Layer 6 of a small transformer language model trained on English Wikipedia (14 layers, counted from 0, width 128).
Take only the direct path to the model's output, skipping the later layers: a vector added to the residual stream pushes a token's score in proportion to its dot product with that token's output vector.

Output vectors of the tokens that the questions are about. A number n stands for (n - 500) times 0.002.
"itor": 463 592 359 478 698 668 414 622 517 484 453 543 482 592 366 159 362 473 291 426 448 568 539 537 533 190 338 612 681 783 567 283 616 723 352 586 802 594 568 476 361 525 534 265 396 541 342 466 425 470 644 442 533 386 759 533 756 579 377 497 599 386 307 438 338 329 481 974 586 719 567 370 624 365 621 396 438 449 864 591 333 411 470 584 660 437 389 573 567 697 386 377 525 428 571 604 441 427 415 668 716 423 286 655 515 522 398 393 494 485 396 702 423 479 265 704 548 594 321 330 518 314 434 571 493 580 317 648
" no": 500 281 700 399 466 362 604 431 540 596 519 388 518 538 504 557 488 336 450 398 486 713 518 270 544 803 503 348 308 564 412 531 416 553 466 522 578 507 498 434 508 418 394 554 660 477 410 430 545 427 450 536 528 468 435 595 558 503 503 447 301 574 436 487 533 526 476 671 536 617 530 457 522 487 495 443 613 547 575 619 629 618 627 460 631 283 536 550 517 476 543 559 282 447 597 391 294 422 577 431 646 486 540 436 427 631 413 539 466 359 487 383 554 518 623 467 474 480 558 580 498 566 446 457 540 593 521 605
"k": 429 662 387 517 605 391 496 405 521 466 504 424 413 566 509 626 476 432 489 505 455 270 389 441 269 458 502 302 667 534 594 314 552 443 540 475 460 552 569 415 606 509 357 547 496 390 618 525 509 563 467 586 583 502 539 457 440 686 358 702 532 559 485 444 269 499 478 482 765 533 546 485 475 296 574 718 534 590 547 393 496 411 392 696 648 565 389 662 543 447 663 680 511 458 686 680 709 538 641 382 471 480 482 387 427 401 470 552 487 578 475 492 454 420 464 246 518 512 260 459 553 532 480 527 464 386 601 559
" whether": 627 273 522 747 492 425 525 485 292 611 447 456 554 473 492 376 616 640 497 629 633 611 725 357 746 513 468 651 271 573 501 380 489 609 485 612 644 618 433 686 482 585 661 333 228 602 486 550 626 429 575 415 447 368 537 230 495 458 342 642 713 667 639 362 740 309 479 784 635 334 620 422 580 566 666 493 361 422 401 437 446 329 671 667 361 78 492 392 527 548 441 490 336 335 610 522 691 536 509 708 609 403 450 612 248 271 635 476 486 474 394 290 416 612 361 436 578 372 549 600 357 403 392 289 544 682 495 575
" injury": 434 446 332 433 770 386 479 442 353 521 480 251 436 539 382 415 561 362 496 541 541 427 274 486 317 491 609 668 468 426 578 242 536 534 595 533 409 729 634 631 589 690 458 286 340 688 554 636 444 477 562 476 664 422 528 472 828 462 363 449 677 689 627 268 797 253 303 533 390 480 412 373 559 451 652 670 244 406 591 549 437 704 793 410 389 518 666 572 495 731 455 649 313 756 742 684 598 581 269 509 698 266 341 534 537 303 552 733 398 636 497 331 388 644 689 651 551 526 652 290 322 508 349 161 556 550 207 360
" coach": 507 508 324 576 468 573 541 437 483 518 475 621 517 453 477 523 250 442 436 435 476 511 456 642 634 360 365 753 386 570 666 439 478 620 262 345 475 565 638 485 473 397 354 275 399 512 400 465 310 600 319 456 532 261 709 595 658 527 587 619 567 449 634 483 511 389 487 520 444 542 436 429 393 632 558 537 478 369 730 524 311 586 562 500 665 321 568 567 516 619 562 285 381 891 507 623 537 388 276 592 684 361 408 536 675 357 662 730 484 535 573 562 399 570 631 570 495 537 540 414 471 689 411 472 540 697 143 350
"}": 614 531 712 546 604 551 683 612 498 331 396 516 342 377 382 621 460 447 600 305 467 590 437 453 580 414 414 392 491 433 366 509 264 539 434 424 649 533 676 549 508 404 667 379 455 491 423 512 365 758 581 376 526 535 615 291 610 317 384 639 410 705 692 647 382 593 458 417 520 503 241 568 574 385 392 609 347 542 570 481 393 375 444 559 709 502 524 703 583 451 374 544 498 448 646 358 646 567 406 355 557 367 525 487 610 502 455 498 521 368 340 601 611 690 533 477 544 574 728 607 393 366 532 581 639 477 406 315
"cing": 293 564 337 492 310 536 497 717 560 564 442 726 383 497 642 329 509 371 465 323 462 695 520 487 422 389 390 648 395 521 410 391 666 493 341 437 761 439 401 754 214 517 406 360 523 527 656 429 664 543 879 388 426 422 758 98 664 697 401 470 838 313 422 462 607 247 648 851 521 470 514 301 755 404 694 539 330 440 775 463 451 692 472 580 578 388 310 767 788 724 611 476 626 278 763 412 693 509 284 518 470 666 453 414 418 404 447 751 354 563 468 328 575 433 407 287 540 451 377 131 497 566 349 538 647 396 373 556
"finals": 569 425 397 477 858 442 624 484 348 484 368 397 459 420 447 315 585 472 458 436 686 331 270 720 583 491 346 418 264 615 285 332 574 574 357 488 445 613 449 479 402 610 537 557 567 657 411 361 577 500 537 324 467 496 566 380 806 428 500 362 678 444 771 352 536 729 456 728 400 466 630 186 701 472 676 491 364 420 534 675 504 338 600 352 574 461 311 712 691 546 481 508 565 650 654 463 671 519 552 627 582 567 277 538 441 371 513 864 558 355 249 500 303 636 671 468 679 650 470 553 592 615 91 248 537 669 327 363
"known": 619 340 461 791 331 634 547 698 844 469 316 349 725 789 253 255 548 611 473 552 458 328 801 438 726 457 192 597 391 454 459 163 475 746 351 318 464 390 545 569 369 390 478 394 168 668 548 839 452 331 315 453 531 310 657 351 636 762 586 388 509 693 446 513 781 625 513 583 621 537 774 569 438 270 659 436 454 345 500 513 405 562 485 487 692 271 462 363 459 554 520 429 553 543 496 440 418 404 565 410 527 589 557 497 403 280 518 500 587 466 325 266 394 484 668 444 741 605 582 500 477 584 487 510 469 664 341 683
" receive": 502 315 479 676 495 543 499 673 235 522 478 376 615 333 505 444 533 558 270 490 438 679 607 540 591 474 663 612 420 555 665 502 507 603 440 517 545 570 489 548 605 365 454 320 359 595 256 499 499 541 448 468 670 630 624 151 579 475 531 408 700 623 438 490 433 351 694 558 582 502 511 320 571 596 509 574 466 517 522 419 469 556 607 331 799 438 383 224 576 580 444 408 404 564 589 505 378 540 374 473 566 531 536 558 449 459 483 593 484 443 546 562 456 474 641 583 555 429 466 302 552 539 558 473 595 371 265 524
"eg": 453 519 539 511 552 225 358 475 578 361 498 518 768 485 469 515 359 483 558 489 485 350 326 449 412 492 500 454 403 603 682 653 699 471 219 678 551 531 613 737 380 565 453 494 387 624 496 591 555 470 191 611 346 507 601 712 577 437 522 351 511 225 555 382 598 358 651 464 518 606 473 383 352 303 558 422 599 493 308 206 520 561 468 580 538 511 648 564 644 688 643 497 500 499 578 279 712 474 515 638 485 525 333 435 519 656 536 248 615 598 265 524 555 494 535 576 602 407 404 479 376 439 507 674 630 510 559 604
" NHL": 398 600 549 700 577 370 431 711 622 336 365 393 576 548 474 463 495 394 494 341 467 330 615 668 565 384 542 715 497 342 698 90 460 586 388 621 354 483 622 468 242 621 678 451 521 548 333 459 350 321 392 515 558 490 645 553 656 527 380 628 554 501 680 588 623 725 511 493 478 492 590 457 431 511 485 372 427 320 523 487 518 648 686 452 611 459 539 511 381 517 511 549 430 523 530 582 603 553 354 733 640 270 458 658 532 323 472 486 405 414 531 484 313 711 521 455 552 386 446 494 539 591 487 254 692 588 248 512
" result": 399 432 438 563 432 482 428 503 396 393 455 355 517 584 367 309 627 487 467 414 609 735 434 456 804 378 472 491 602 565 471 538 430 519 467 468 654 328 462 832 472 464 811 480 453 745 413 425 418 399 594 330 416 487 398 548 830 282 637 431 495 534 681 399 421 415 430 513 383 140 465 428 293 460 660 614 560 344 630 541 618 423 635 279 613 453 672 484 385 766 330 253 715 553 621 650 620 520 520 405 570 326 645 436 530 359 487 875 534 344 330 584 480 474 828 468 508 347 687 409 187 620 688 436 483 754 466 431
" Abu": 482 497 606 638 549 557 523 454 414 491 457 347 566 474 479 352 461 545 644 512 515 644 653 450 433 402 561 564 485 659 610 367 585 480 318 481 649 661 666 566 608 463 640 486 407 711 546 554 559 376 540 576 676 379 500 270 449 546 619 295 436 528 629 517 588 544 467 584 525 476 533 374 328 412 472 357 438 447 542 489 492 463 602 576 427 439 503 579 591 575 508 335 437 391 327 359 490 395 436 560 489 658 325 599 344 446 588 525 431 571 471 371 553 549 484 714 544 605 476 492 470 524 427 412 465 610 278 410
"abl": 607 266 484 515 514 769 480 478 624 445 431 370 546 600 380 605 484 512 365 312 756 156 500 467 509 415 245 829 301 731 820 454 537 542 478 549 252 252 403 486 253 488 656 658 438 668 508 481 506 567 456 541 649 600 431 577 649 829 601 456 495 437 519 516 428 634 470 586 657 382 372 394 337 449 753 482 513 453 588 367 358 443 542 462 559 277 669 507 748 774 409 299 538 469 296 663 793 557 382 686 358 400 537 516 415 526 600 463 577 730 249 586 380 675 240 692 637 495 376 626 252 402 328 471 400 566 547 218

Output weights of attention head 0. The head adds the sum of these rows, row i times number i of z. A number n stands for (n - 500) times 0.00073.
o0: 652 176 522 403 274 407 488 554 411 736 430 598 405 332 360 423 541 357 618 752 184 597 660 341 487 569 373 471 471 523 425 420 303 536 660 446 382 644 530 487 642 657 569 520 412 859 695 524 427 631 477 211 545 482 598 442 627 509 421 506 422 605 524 476 465 556 627 515 524 239 389 646 531 484 516 697 344 502 438 429 454 435 606 489 404 733 597 715 596 548 585 592 495 565 671 613 282 556 561 485 453 462 385 497 838 421 525 801 306 296 493 410 515 484 401 454 529 312 528 365 277 510 550 390 597 481 593 427
o1: 435 293 476 641 521 599 355 444 847 93 458 598 507 341 559 599 557 608 438 406 476 302 508 630 528 146 345 573 709 504 726 316 463 545 587 563 473 468 720 492 653 377 717 493 91 501 575 588 426 407 325 507 613 480 603 459 744 563 538 599 550 247 612 520 504 454 542 666 471 554 633 460 362 538 358 484 521 266 655 516 466 449 466 399 567 684 563 515 562 273 636 578 548 664 632 618 413 327 485 367 370 312 790 427 668 611 770 309 516 563 539 468 450 561 430 330 499 335 371 554 516 637 718 415 662 457 444 586
o2: 322 653 482 532 331 541 432 443 559 472 483 518 314 598 344 549 521 627 530 347 473 485 813 351 773 460 388 497 607 441 390 502 409 373 518 411 344 444 569 753 375 405 558 380 526 479 302 557 682 69 497 430 768 691 442 674 441 518 689 437 469 763 339 434 769 620 517 626 413 559 333 599 446 310 517 397 356 630 442 517 486 577 569 410 85 618 498 529 455 508 434 340 469 546 544 641 617 494 693 465 297 567 706 619 516 463 594 712 583 553 461 513 373 471 372 421 735 288 584 409 316 319 365 644 385 669 730 492
o3: 376 470 540 462 299 355 491 538 430 356 542 589 584 301 549 596 634 509 548 424 565 452 490 489 594 298 498 479 603 464 584 639 442 493 510 429 603 458 643 583 456 514 400 243 384 652 572 696 592 417 607 606 536 512 601 570 693 501 388 444 607 474 541 461 521 470 681 726 489 484 407 192 419 454 492 559 533 456 569 429 425 446 722 460 470 442 529 429 523 506 598 415 470 615 757 372 412 298 430 440 340 488 370 512 600 419 556 540 712 753 451 420 502 552 691 616 504 403 500 477 556 423 466 470 313 524 336 386
o4: 455 384 360 567 489 564 314 334 231 699 460 583 568 465 526 209 467 542 598 326 618 372 433 256 186 307 329 351 739 674 482 564 340 644 341 687 417 439 558 590 679 439 129 462 436 546 541 495 242 774 458 526 557 550 718 448 679 607 566 460 612 392 486 376 315 728 574 373 657 207 290 594 487 464 490 678 631 486 619 439 426 627 500 625 481 498 568 831 501 337 404 484 639 571 690 259 509 559 628 369 566 394 441 374 523 597 615 709 528 472 526 649 642 556 376 576 450 622 426 692 412 667 664 413 753 486 613 526
o5: 527 493 433 297 664 525 553 420 471 686 576 355 613 563 804 604 576 375 451 237 567 671 444 363 520 548 480 397 882 268 462 469 563 308 661 451 476 549 532 547 444 300 412 306 414 772 291 516 595 628 598 448 702 712 487 535 287 447 489 489 393 572 520 474 556 465 453 635 490 674 511 531 485 496 624 553 539 561 577 491 526 550 562 453 314 585 604 503 424 563 491 372 382 387 625 609 441 246 539 532 343 669 639 371 343 549 537 572 469 662 559 585 396 495 570 383 357 458 389 615 376 284 308 424 604 83 511 491
o6: 585 520 373 334 363 523 461 635 596 639 565 589 355 514 522 322 804 539 511 385 628 380 675 546 516 548 230 507 531 363 255 254 392 678 579 282 399 560 578 546 523 364 527 416 463 726 418 611 515 575 483 367 715 616 356 549 628 503 539 470 447 506 551 474 689 641 691 493 776 710 803 571 619 472 423 601 242 362 403 467 438 640 603 496 436 648 475 519 284 478 391 395 442 477 478 539 395 463 586 472 428 496 710 500 523 388 554 445 557 322 545 655 558 510 515 245 606 438 343 426 417 533 535 257 653 307 465 641
o7: 509 365 446 619 452 438 456 422 754 397 809 557 587 511 280 641 591 615 319 665 499 611 681 685 574 675 511 560 739 223 590 313 541 399 491 354 598 278 391 315 718 482 866 503 250 371 561 479 292 26 385 588 549 473 483 474 440 465 546 612 634 460 555 608 586 523 422 306 574 665 712 539 608 637 304 442 493 541 521 452 515 517 347 635 724 550 563 538 419 497 524 324 480 546 407 550 374 333 645 422 476 379 551 523 378 435 630 272 358 369 576 454 493 236 551 221 647 535 632 473 539 515 688 625 415 622 434 743
o8: 497 692 712 603 410 416 566 456 711 319 337 675 521 632 305 519 379 581 507 677 499 414 689 523 829 470 387 416 422 454 673 406 527 663 535 267 576 421 505 699 407 557 643 523 579 570 490 551 520 166 651 476 316 471 476 625 293 472 502 316 465 378 537 555 497 492 505 574 310 520 511 337 358 377 517 359 400 632 402 482 573 348 530 499 270 542 441 469 477 497 633 601 604 505 333 607 359 441 540 540 349 486 512 536 465 499 565 482 582 395 404 489 438 333 341 740 538 772 389 623 485 514 452 717 519 613 440 553
o9: 451 431 533 363 502 635 480 612 446 451 749 471 567 516 357 494 550 627 550 490 681 624 744 516 726 456 478 614 722 417 303 427 455 523 495 412 598 475 352 471 776 517 853 603 521 559 404 619 557 368 428 551 441 414 474 553 351 407 462 611 301 608 534 402 690 501 471 254 486 355 463 759 515 495 722 327 331 646 528 405 464 420 560 263 605 661 278 526 644 563 603 419 382 535 328 339 511 373 752 316 444 513 680 535 487 294 672 291 542 369 719 675 338 524 508 488 487 557 326 371 374 518 331 549 498 282 479 452
o10: 490 459 512 611 484 606 338 333 549 639 402 566 422 479 516 436 523 474 441 424 270 545 531 232 258 484 371 345 451 619 601 531 539 622 510 585 320 352 535 856 446 453 117 430 634 661 388 190 217 705 563 341 527 482 661 347 368 426 371 498 411 503 637 458 313 272 603 545 364 493 629 488 531 560 472 386 551 799 667 620 464 558 343 423 601 635 494 498 512 518 580 489 432 565 862 363 665 513 577 597 718 546 481 518 599 497 550 440 612 311 515 460 587 319 385 593 401 572 429 728 579 757 625 645 868 644 491 523
o11: 310 587 579 349 592 403 605 502 623 223 177 566 373 528 507 422 244 598 506 684 479 505 360 492 573 547 663 494 509 549 530 603 303 530 713 479 284 461 434 620 473 466 421 559 626 452 329 457 551 535 520 355 434 447 389 579 518 492 361 478 331 568 603 515 396 714 671 508 260 394 324 601 398 505 612 414 592 463 267 549 472 359 612 564 498 689 382 279 620 391 593 470 427 466 584 683 522 428 449 461 689 555 645 524 618 348 455 613 536 678 425 392 360 601 513 653 474 619 353 722 679 528 639 616 602 596 321 487
o12: 182 527 740 566 467 454 594 548 668 391 305 620 359 509 527 652 383 416 510 540 316 516 466 353 420 394 540 555 698 435 602 590 610 592 402 665 444 452 647 618 451 497 407 580 716 612 478 450 585 509 452 810 648 547 700 477 513 616 388 98 592 266 347 453 499 376 422 532 423 264 384 307 502 602 544 493 607 532 540 498 505 568 356 569 605 408 627 405 547 814 399 501 512 359 503 580 467 573 377 744 544 515 365 464 332 674 640 512 405 387 365 468 454 383 402 795 481 553 555 553 335 619 519 335 604 405 460 617
o13: 536 598 544 731 883 411 667 505 588 340 565 736 451 564 501 661 507 747 472 525 574 283 428 631 407 477 444 369 587 359 537 680 514 326 348 430 505 391 527 624 360 397 443 483 449 566 579 384 474 335 548 424 543 577 401 571 138 482 608 399 657 336 529 545 384 615 420 715 415 548 384 428 369 350 574 529 726 684 579 575 562 614 497 352 221 484 692 471 677 370 441 550 476 308 424 564 655 558 227 413 356 443 491 444 483 401 357 588 545 413 516 433 444 428 300 641 380 714 552 568 524 315 540 592 560 311 649 604
o14: 581 407 624 358 471 622 604 601 430 586 522 443 485 826 412 890 572 508 414 289 504 425 579 446 529 459 515 507 609 413 697 590 266 403 302 700 435 269 622 527 467 499 395 518 525 645 547 406 372 481 653 200 534 709 718 446 521 225 353 637 680 519 399 466 425 281 539 435 554 593 551 303 413 573 554 451 530 690 490 533 487 516 396 593 342 505 571 498 540 457 600 448 569 481 758 262 496 842 521 483 487 354 634 491 646 448 506 403 578 505 302 541 324 561 429 408 646 671 482 617 318 298 560 590 500 571 319 375
o15: 503 365 571 444 332 514 322 542 358 549 389 639 674 488 209 406 594 639 588 460 366 472 526 433 492 659 638 489 416 451 530 440 442 831 432 541 519 643 497 602 637 555 542 417 588 741 595 634 436 524 445 605 435 420 513 382 594 499 294 547 669 506 364 337 519 433 581 426 427 712 476 505 630 559 370 532 403 537 567 493 448 551 609 582 386 552 511 582 386 623 592 447 698 681 410 473 474 628 550 501 460 407 385 489 516 544 501 651 538 412 476 472 511 562 358 596 479 512 619 333 313 561 184 282 454 708 492 247
o16: 670 669 556 546 576 544 603 571 547 576 467 529 217 556 569 500 505 459 320 421 570 418 596 486 734 328 138 551 640 427 417 659 733 518 383 289 625 377 602 358 394 401 448 446 534 418 432 518 452 421 568 595 590 392 575 438 529 720 518 458 497 432 555 666 451 199 295 688 539 705 729 313 574 433 440 561 557 412 540 363 514 426 408 469 574 102 490 225 471 612 414 456 756 659 405 306 565 266 400 467 648 441 588 518 512 443 581 298 806 715 622 588 608 362 573 639 440 252 522 523 764 400 303 529 628 378 559 579
o17: 318 610 715 491 634 366 716 590 664 460 432 514 149 301 344 328 547 351 370 559 381 594 620 379 532 606 354 561 367 322 457 352 412 403 561 433 502 348 490 643 453 523 505 586 694 442 316 394 462 484 323 353 689 579 579 606 508 581 517 479 597 512 554 478 568 590 874 451 544 475 436 526 792 323 395 460 445 580 560 511 553 419 425 344 605 388 543 394 495 621 480 650 473 535 312 337 525 431 545 515 438 485 695 463 684 248 373 401 565 470 518 432 413 785 560 758 418 431 626 496 440 489 537 725 554 683 576 704
o18: 542 673 544 394 658 394 514 369 347 436 494 560 321 278 545 450 519 499 510 420 468 253 406 705 296 461 548 581 387 579 647 492 464 404 413 78 539 551 700 454 430 403 463 685 409 382 455 535 331 554 542 479 568 514 521 467 594 747 447 632 481 565 461 438 233 413 501 510 637 757 541 421 623 408 442 512 480 436 362 417 612 607 413 707 545 492 385 687 356 467 619 510 552 613 489 519 389 621 376 637 441 455 523 504 611 509 262 590 393 845 312 674 520 611 543 526 515 260 480 595 695 661 327 589 615 761 487 390
o19: 338 644 518 493 445 556 498 531 458 456 511 423 452 463 433 365 366 449 518 491 265 698 739 420 369 381 360 542 521 491 495 522 530 413 313 667 421 478 575 545 385 256 293 534 481 661 523 386 479 303 462 463 549 712 492 404 528 447 608 499 700 580 460 562 449 237 648 641 630 585 386 442 624 593 513 510 539 703 384 522 491 360 429 715 262 527 574 399 323 419 534 797 543 518 719 585 543 482 648 566 384 513 461 468 574 820 798 536 525 352 309 425 382 648 543 478 469 382 549 624 332 522 527 570 458 487 554 469
o20: 582 448 591 577 405 492 426 419 699 519 422 487 533 446 509 382 477 597 555 438 518 689 712 386 516 360 376 610 696 613 515 456 527 416 370 512 537 508 596 541 380 348 409 546 375 571 342 502 669 462 466 619 334 519 665 540 686 427 613 474 429 635 396 553 736 435 536 460 761 577 417 482 435 501 574 485 543 381 354 306 497 377 326 690 348 300 438 296 368 492 388 487 457 367 532 412 631 479 544 612 448 505 589 457 351 875 772 678 428 498 478 235 330 669 511 603 605 695 488 549 474 212 682 600 428 563 645 496
o21: 382 737 571 437 310 593 516 580 382 619 479 551 309 455 571 518 454 588 352 231 399 501 633 427 382 487 460 577 370 644 451 583 636 589 288 448 482 649 498 356 460 631 201 507 592 477 468 262 451 588 461 598 431 382 556 557 598 549 408 500 446 553 491 464 588 448 381 600 535 621 629 544 718 425 454 395 562 485 419 641 547 493 484 520 322 404 320 530 444 597 362 504 441 420 492 328 587 560 407 579 669 643 529 535 539 491 397 521 573 577 365 378 658 514 528 484 425 384 564 448 781 499 585 654 366 422 622 654
o22: 490 661 628 621 802 505 425 501 470 457 546 604 481 676 528 354 315 650 617 509 523 489 345 735 466 326 322 579 469 416 353 623 456 460 320 475 578 342 612 714 597 386 357 813 555 362 625 671 363 464 656 568 346 572 553 606 127 557 434 512 492 569 359 529 419 591 466 180 481 462 379 486 347 565 587 583 390 705 442 531 590 431 516 347 584 588 450 606 463 400 444 302 619 377 350 409 548 715 327 536 569 420 530 501 366 472 444 498 601 491 573 841 323 507 437 645 689 603 289 595 466 510 166 656 722 429 518 109
o23: 360 358 458 394 594 239 577 576 404 619 349 443 435 623 295 487 483 631 561 620 573 478 598 626 270 637 850 672 621 426 455 477 179 343 426 275 430 428 512 568 419 495 341 498 594 330 309 383 400 615 472 272 567 489 462 573 545 580 453 544 715 519 532 489 503 589 705 265 581 510 313 653 575 474 464 443 458 457 455 440 395 645 515 589 638 730 447 517 584 361 392 588 629 512 476 676 495 500 555 432 543 455 481 495 543 407 414 691 478 564 417 707 376 684 444 443 632 660 524 547 409 584 616 506 461 531 538 571
o24: 510 662 565 647 466 726 325 502 673 471 530 804 500 621 396 405 198 505 598 632 294 227 610 670 522 572 585 627 416 441 623 419 507 488 388 601 554 549 339 366 425 290 593 459 523 200 751 591 451 430 300 504 808 299 388 352 302 702 447 527 515 388 434 657 453 596 601 456 562 625 758 526 630 483 371 715 469 302 460 653 445 917 480 461 487 642 475 449 584 391 405 486 595 796 168 365 464 491 629 456 311 431 451 415 474 435 125 298 661 489 645 426 422 480 445 643 486 510 713 375 547 902 372 377 561 423 558 695
o25: 782 675 414 536 580 603 435 324 595 624 563 803 512 607 535 390 445 443 363 356 475 359 346 360 713 381 291 527 545 526 510 667 607 554 505 423 382 550 311 712 355 622 478 323 438 672 352 685 414 562 590 335 364 411 630 404 184 597 554 541 404 431 503 693 592 546 380 562 453 845 689 400 456 524 464 788 636 516 457 462 570 532 370 447 457 413 565 481 302 414 539 489 532 541 317 516 515 686 480 407 574 534 621 367 401 720 589 662 422 528 562 319 439 428 327 542 431 726 374 582 556 323 440 649 621 393 484 489
o26: 496 70 539 418 658 505 598 519 407 619 516 749 479 527 335 489 572 584 597 754 606 543 720 748 266 650 576 490 483 275 547 533 255 383 233 492 547 563 413 370 652 449 556 734 439 467 488 446 510 548 455 420 575 299 411 503 506 350 515 607 173 415 697 553 326 487 710 468 570 630 381 584 748 523 608 509 199 630 398 355 448 730 574 327 444 598 219 500 466 417 492 382 483 519 687 508 609 554 452 542 450 508 570 470 509 337 574 524 397 248 614 609 550 558 571 323 564 665 403 400 370 617 527 391 584 383 410 546
o27: 323 587 533 329 562 442 441 568 688 389 691 611 430 441 340 473 623 554 403 680 515 407 373 415 590 462 256 470 392 436 350 362 687 799 440 559 392 424 482 767 527 383 449 200 553 771 256 502 325 525 295 434 448 485 596 412 520 476 559 573 607 464 671 410 421 520 463 473 489 416 621 618 402 776 566 438 623 691 688 544 477 198 509 524 688 590 229 286 732 602 614 722 414 360 639 457 754 464 657 555 447 492 499 587 524 261 658 427 540 341 611 563 526 435 327 561 487 654 456 554 550 482 521 589 613 559 310 581
o28: 575 305 431 331 596 401 607 736 513 359 451 587 381 385 279 448 555 456 612 545 459 529 525 635 447 477 312 874 156 416 361 524 506 619 337 475 442 555 505 534 388 550 469 545 328 591 449 704 684 632 600 391 452 611 465 548 533 428 594 381 729 395 425 600 475 392 810 703 717 761 746 403 449 526 435 736 457 397 642 438 561 391 480 436 544 260 301 346 242 469 530 608 428 680 653 434 504 563 474 449 576 511 437 460 488 323 343 616 491 386 532 333 572 723 602 279 559 550 536 471 554 476 539 481 427 465 408 482
o29: 421 428 524 353 325 612 498 568 319 630 787 432 568 354 650 736 435 570 494 310 452 317 160 675 609 427 627 794 657 524 523 499 427 360 138 599 754 461 705 209 542 675 452 586 433 462 485 355 429 624 853 356 676 538 575 370 542 544 699 758 626 485 400 467 361 346 700 315 648 475 393 336 430 496 768 392 480 551 638 544 354 711 561 542 465 584 599 568 474 491 370 746 271 565 375 454 432 564 295 481 422 466 397 518 621 311 309 332 309 885 557 506 496 492 647 505 650 485 607 408 530 376 428 619 393 108 411 518
o30: 460 416 666 454 481 760 520 401 461 577 552 506 388 560 613 527 561 403 517 275 575 574 377 482 238 461 508 371 578 468 371 455 424 389 447 496 465 652 683 333 601 567 419 641 370 630 619 491 537 571 401 549 648 523 533 523 433 595 514 530 526 626 336 285 479 561 479 504 336 515 555 465 624 506 317 643 378 515 487 545 582 621 631 394 449 383 741 596 586 495 417 393 506 469 400 419 409 609 415 383 452 536 456 461 587 611 430 455 370 607 446 448 719 601 561 571 473 250 597 415 441 533 361 429 556 447 525 477
o31: 617 410 632 615 499 554 517 455 438 557 418 504 520 580 455 465 480 360 534 534 514 405 315 515 215 656 720 611 414 510 597 496 637 424 595 413 449 424 535 753 410 438 343 816 396 159 496 208 410 561 536 505 366 554 599 435 437 463 556 509 461 532 674 444 335 479 379 682 541 273 475 302 576 343 337 427 709 717 679 573 513 490 409 468 582 258 533 389 469 511 383 391 508 373 631 600 769 707 565 434 626 499 302 561 612 560 310 711 427 339 489 441 599 485 546 526 561 515 356 590 492 413 741 644 351 816 724 369

Each question shows a token from some text and the vector z that the head gathered there. A number n stands for (n - 500) times 0.002.

" Labour": 320 585 364 543 455 428 555 686 384 662 396 531 436 475 652 361 655 521 580 296 298 624 458 476 401 401 465 634 355 611 403 249
Pushed up most: " NHL"

" Sa": 215 421 452 532 565 512 501 543 459 761 415 494 459 334 239 618 545 333 555 316 504 482 492 514 656 454 517 406 295 475 602 494
Pushed up most: " Abu"

"ript": 519 364 530 565 583 605 458 297 473 502 530 347 641 607 705 572 429 466 275 595 717 559 497 352 324 632 414 522 379 463 692 476
Pushed down most: " NHL"

",": 518 545 556 392 624 504 438 575 402 512 464 465 578 547 570 601 448 478 531 559 567 460 617 573 584 488 574 498 442 477 510 505
Pushed up most: "k"

"erve": 496 447 635 546 523 387 462 391 493 660 478 483 383 393 452 591 614 548 440 614 646 486 631 353 577 548 501 552 565 362 450 380
Pushed down most: "k"

"a": 439 447 574 469 492 420 341 453 562 497 447 503 479 575 563 515 486 503 542 567 495 496 648 451 544 496 383 444 434 373 588 572
Pushed down most: " receive"

"C": 370 733 545 538 431 517 516 566 455 551 469 603 453 458 445 373 616 627 690 607 456 525 449 500 508 416 501 437 521 527 511 402
Which two tokens does it push up most, strongest first? " NHL", "known"

"es": 451 462 348 515 584 361 394 638 356 594 558 416 238 337 436 609 496 382 534 405 380 471 498 432 492 456 425 708 329 430 450 563
Which three tokens does it push up most, strongest first? " coach", "k", "finals"

" |": 379 517 544 519 691 437 439 464 452 459 584 495 401 549 416 588 542 511 587 522 397 538 447 457 583 495 421 558 373 342 542 568
Pushed up most: "k"

"9": 409 504 377 506 549 475 456 525 374 632 651 520 397 450 603 556 551 484 470 394 409 479 557 426 419 494 494 630 350 514 521 483
Pushed up most: "}"

"de": 488 402 486 500 558 547 601 580 369 664 621 386 435 426 580 563 478 460 538 504 441 579 508 438 488 428 562 612 488 520 614 399
Pushed up most: " receive"

"\n": 492 587 466 466 576 420 417 642 514 362 581 486 524 518 544 506 413 482 554 485 496 437 461 407 583 610 467 560 447 429 486 492
Pushed down most: " injury"

"ion": 523 338 570 577 519 592 432 312 488 493 503 337 642 616 679 573 422 485 241 616 729 539 476 334 296 608 399 570 387 448 650 506
Pushed up most: " whether"

"25": 419 524 485 580 666 473 400 429 394 518 498 610 340 470 428 549 482 514 643 462 469 506 464 548 516 461 519 514 428 443 487 482
Pushed down most: "known"

" not": 591 481 482 609 533 414 450 469 409 470 507 441 471 314 453 581 646 571 352 457 711 440 396 403 329 464 358 581 560 246 518 626
Pushed up most: " whether"

"isi": 395 324 583 460 479 497 327 356 598 501 361 505 470 650 531 511 501 500 602 573 499 499 714 487 488 545 297 430 426 434 570 542
Which three tokens does it push up most, strongest first? "abl", "eg", " Abu"

" mother": 471 353 303 407 510 296 422 616 346 462 494 353 654 296 611 748 538 294 280 437 504 507 409 404 625 549 511 588 436 499 569 545
Pushed down most: "}"

" Eg": 469 500 475 467 513 537 638 517 434 568 547 269 459 508 427 617 502 339 475 448 427 463 508 372 482 488 409 591 333 403 585 535
Pushed up most: " Abu"

"za": 356 487 360 451 593 646 506 566 290 501 779 456 569 427 527 504 559 475 608 602 411 495 506 485 640 445 478 602 351 598 569 484
Pushed up most: "k"

"=": 514 557 371 608 658 499 525 585 461 383 486 489 526 466 573 571 550 460 516 539 558 485 468 473 512 555 389 397 613 455 523 454
Pushed up most: " coach"

" daughter": 465 317 229 412 532 272 360 565 503 419 468 423 617 324 622 733 524 279 182 335 412 405 418 370 639 620 482 621 432 478 512 513
Pushed up most: " whether"

" make": 539 466 380 466 567 527 531 522 320 444 726 449 453 367 510 565 479 484 513 478 630 602 419 416 382 724 532 619 566 441 500 558
Pushed up most: "cing"

"US": 382 710 505 552 530 531 515 631 427 543 622 579 450 442 455 441 579 571 625 581 398 545 419 514 557 386 591 441 487 451 501 415
Pushed up most: " NHL"

"|": 435 524 430 461 520 389 320 528 536 448 560 490 566 484 454 488 505 459 453 463 452 501 490 367 546 589 464 554 419 457 472 486
Which two tokens does it push up most, strongest first? "eg", "itor"

" local": 427 613 435 444 570 483 460 603 308 592 405 470 653 402 463 533 698 560 444 472 563 373 418 459 611 624 521 468 519 428 512 503
Pushed down most: "finals"

" Candidate": 367 509 331 609 466 433 447 441 519 627 539 653 496 469 611 401 708 410 511 288 309 539 544 410 390 533 390 693 438 545 527 470
Which three tokens does it push up most, strongest first? "itor", " coach", "finals"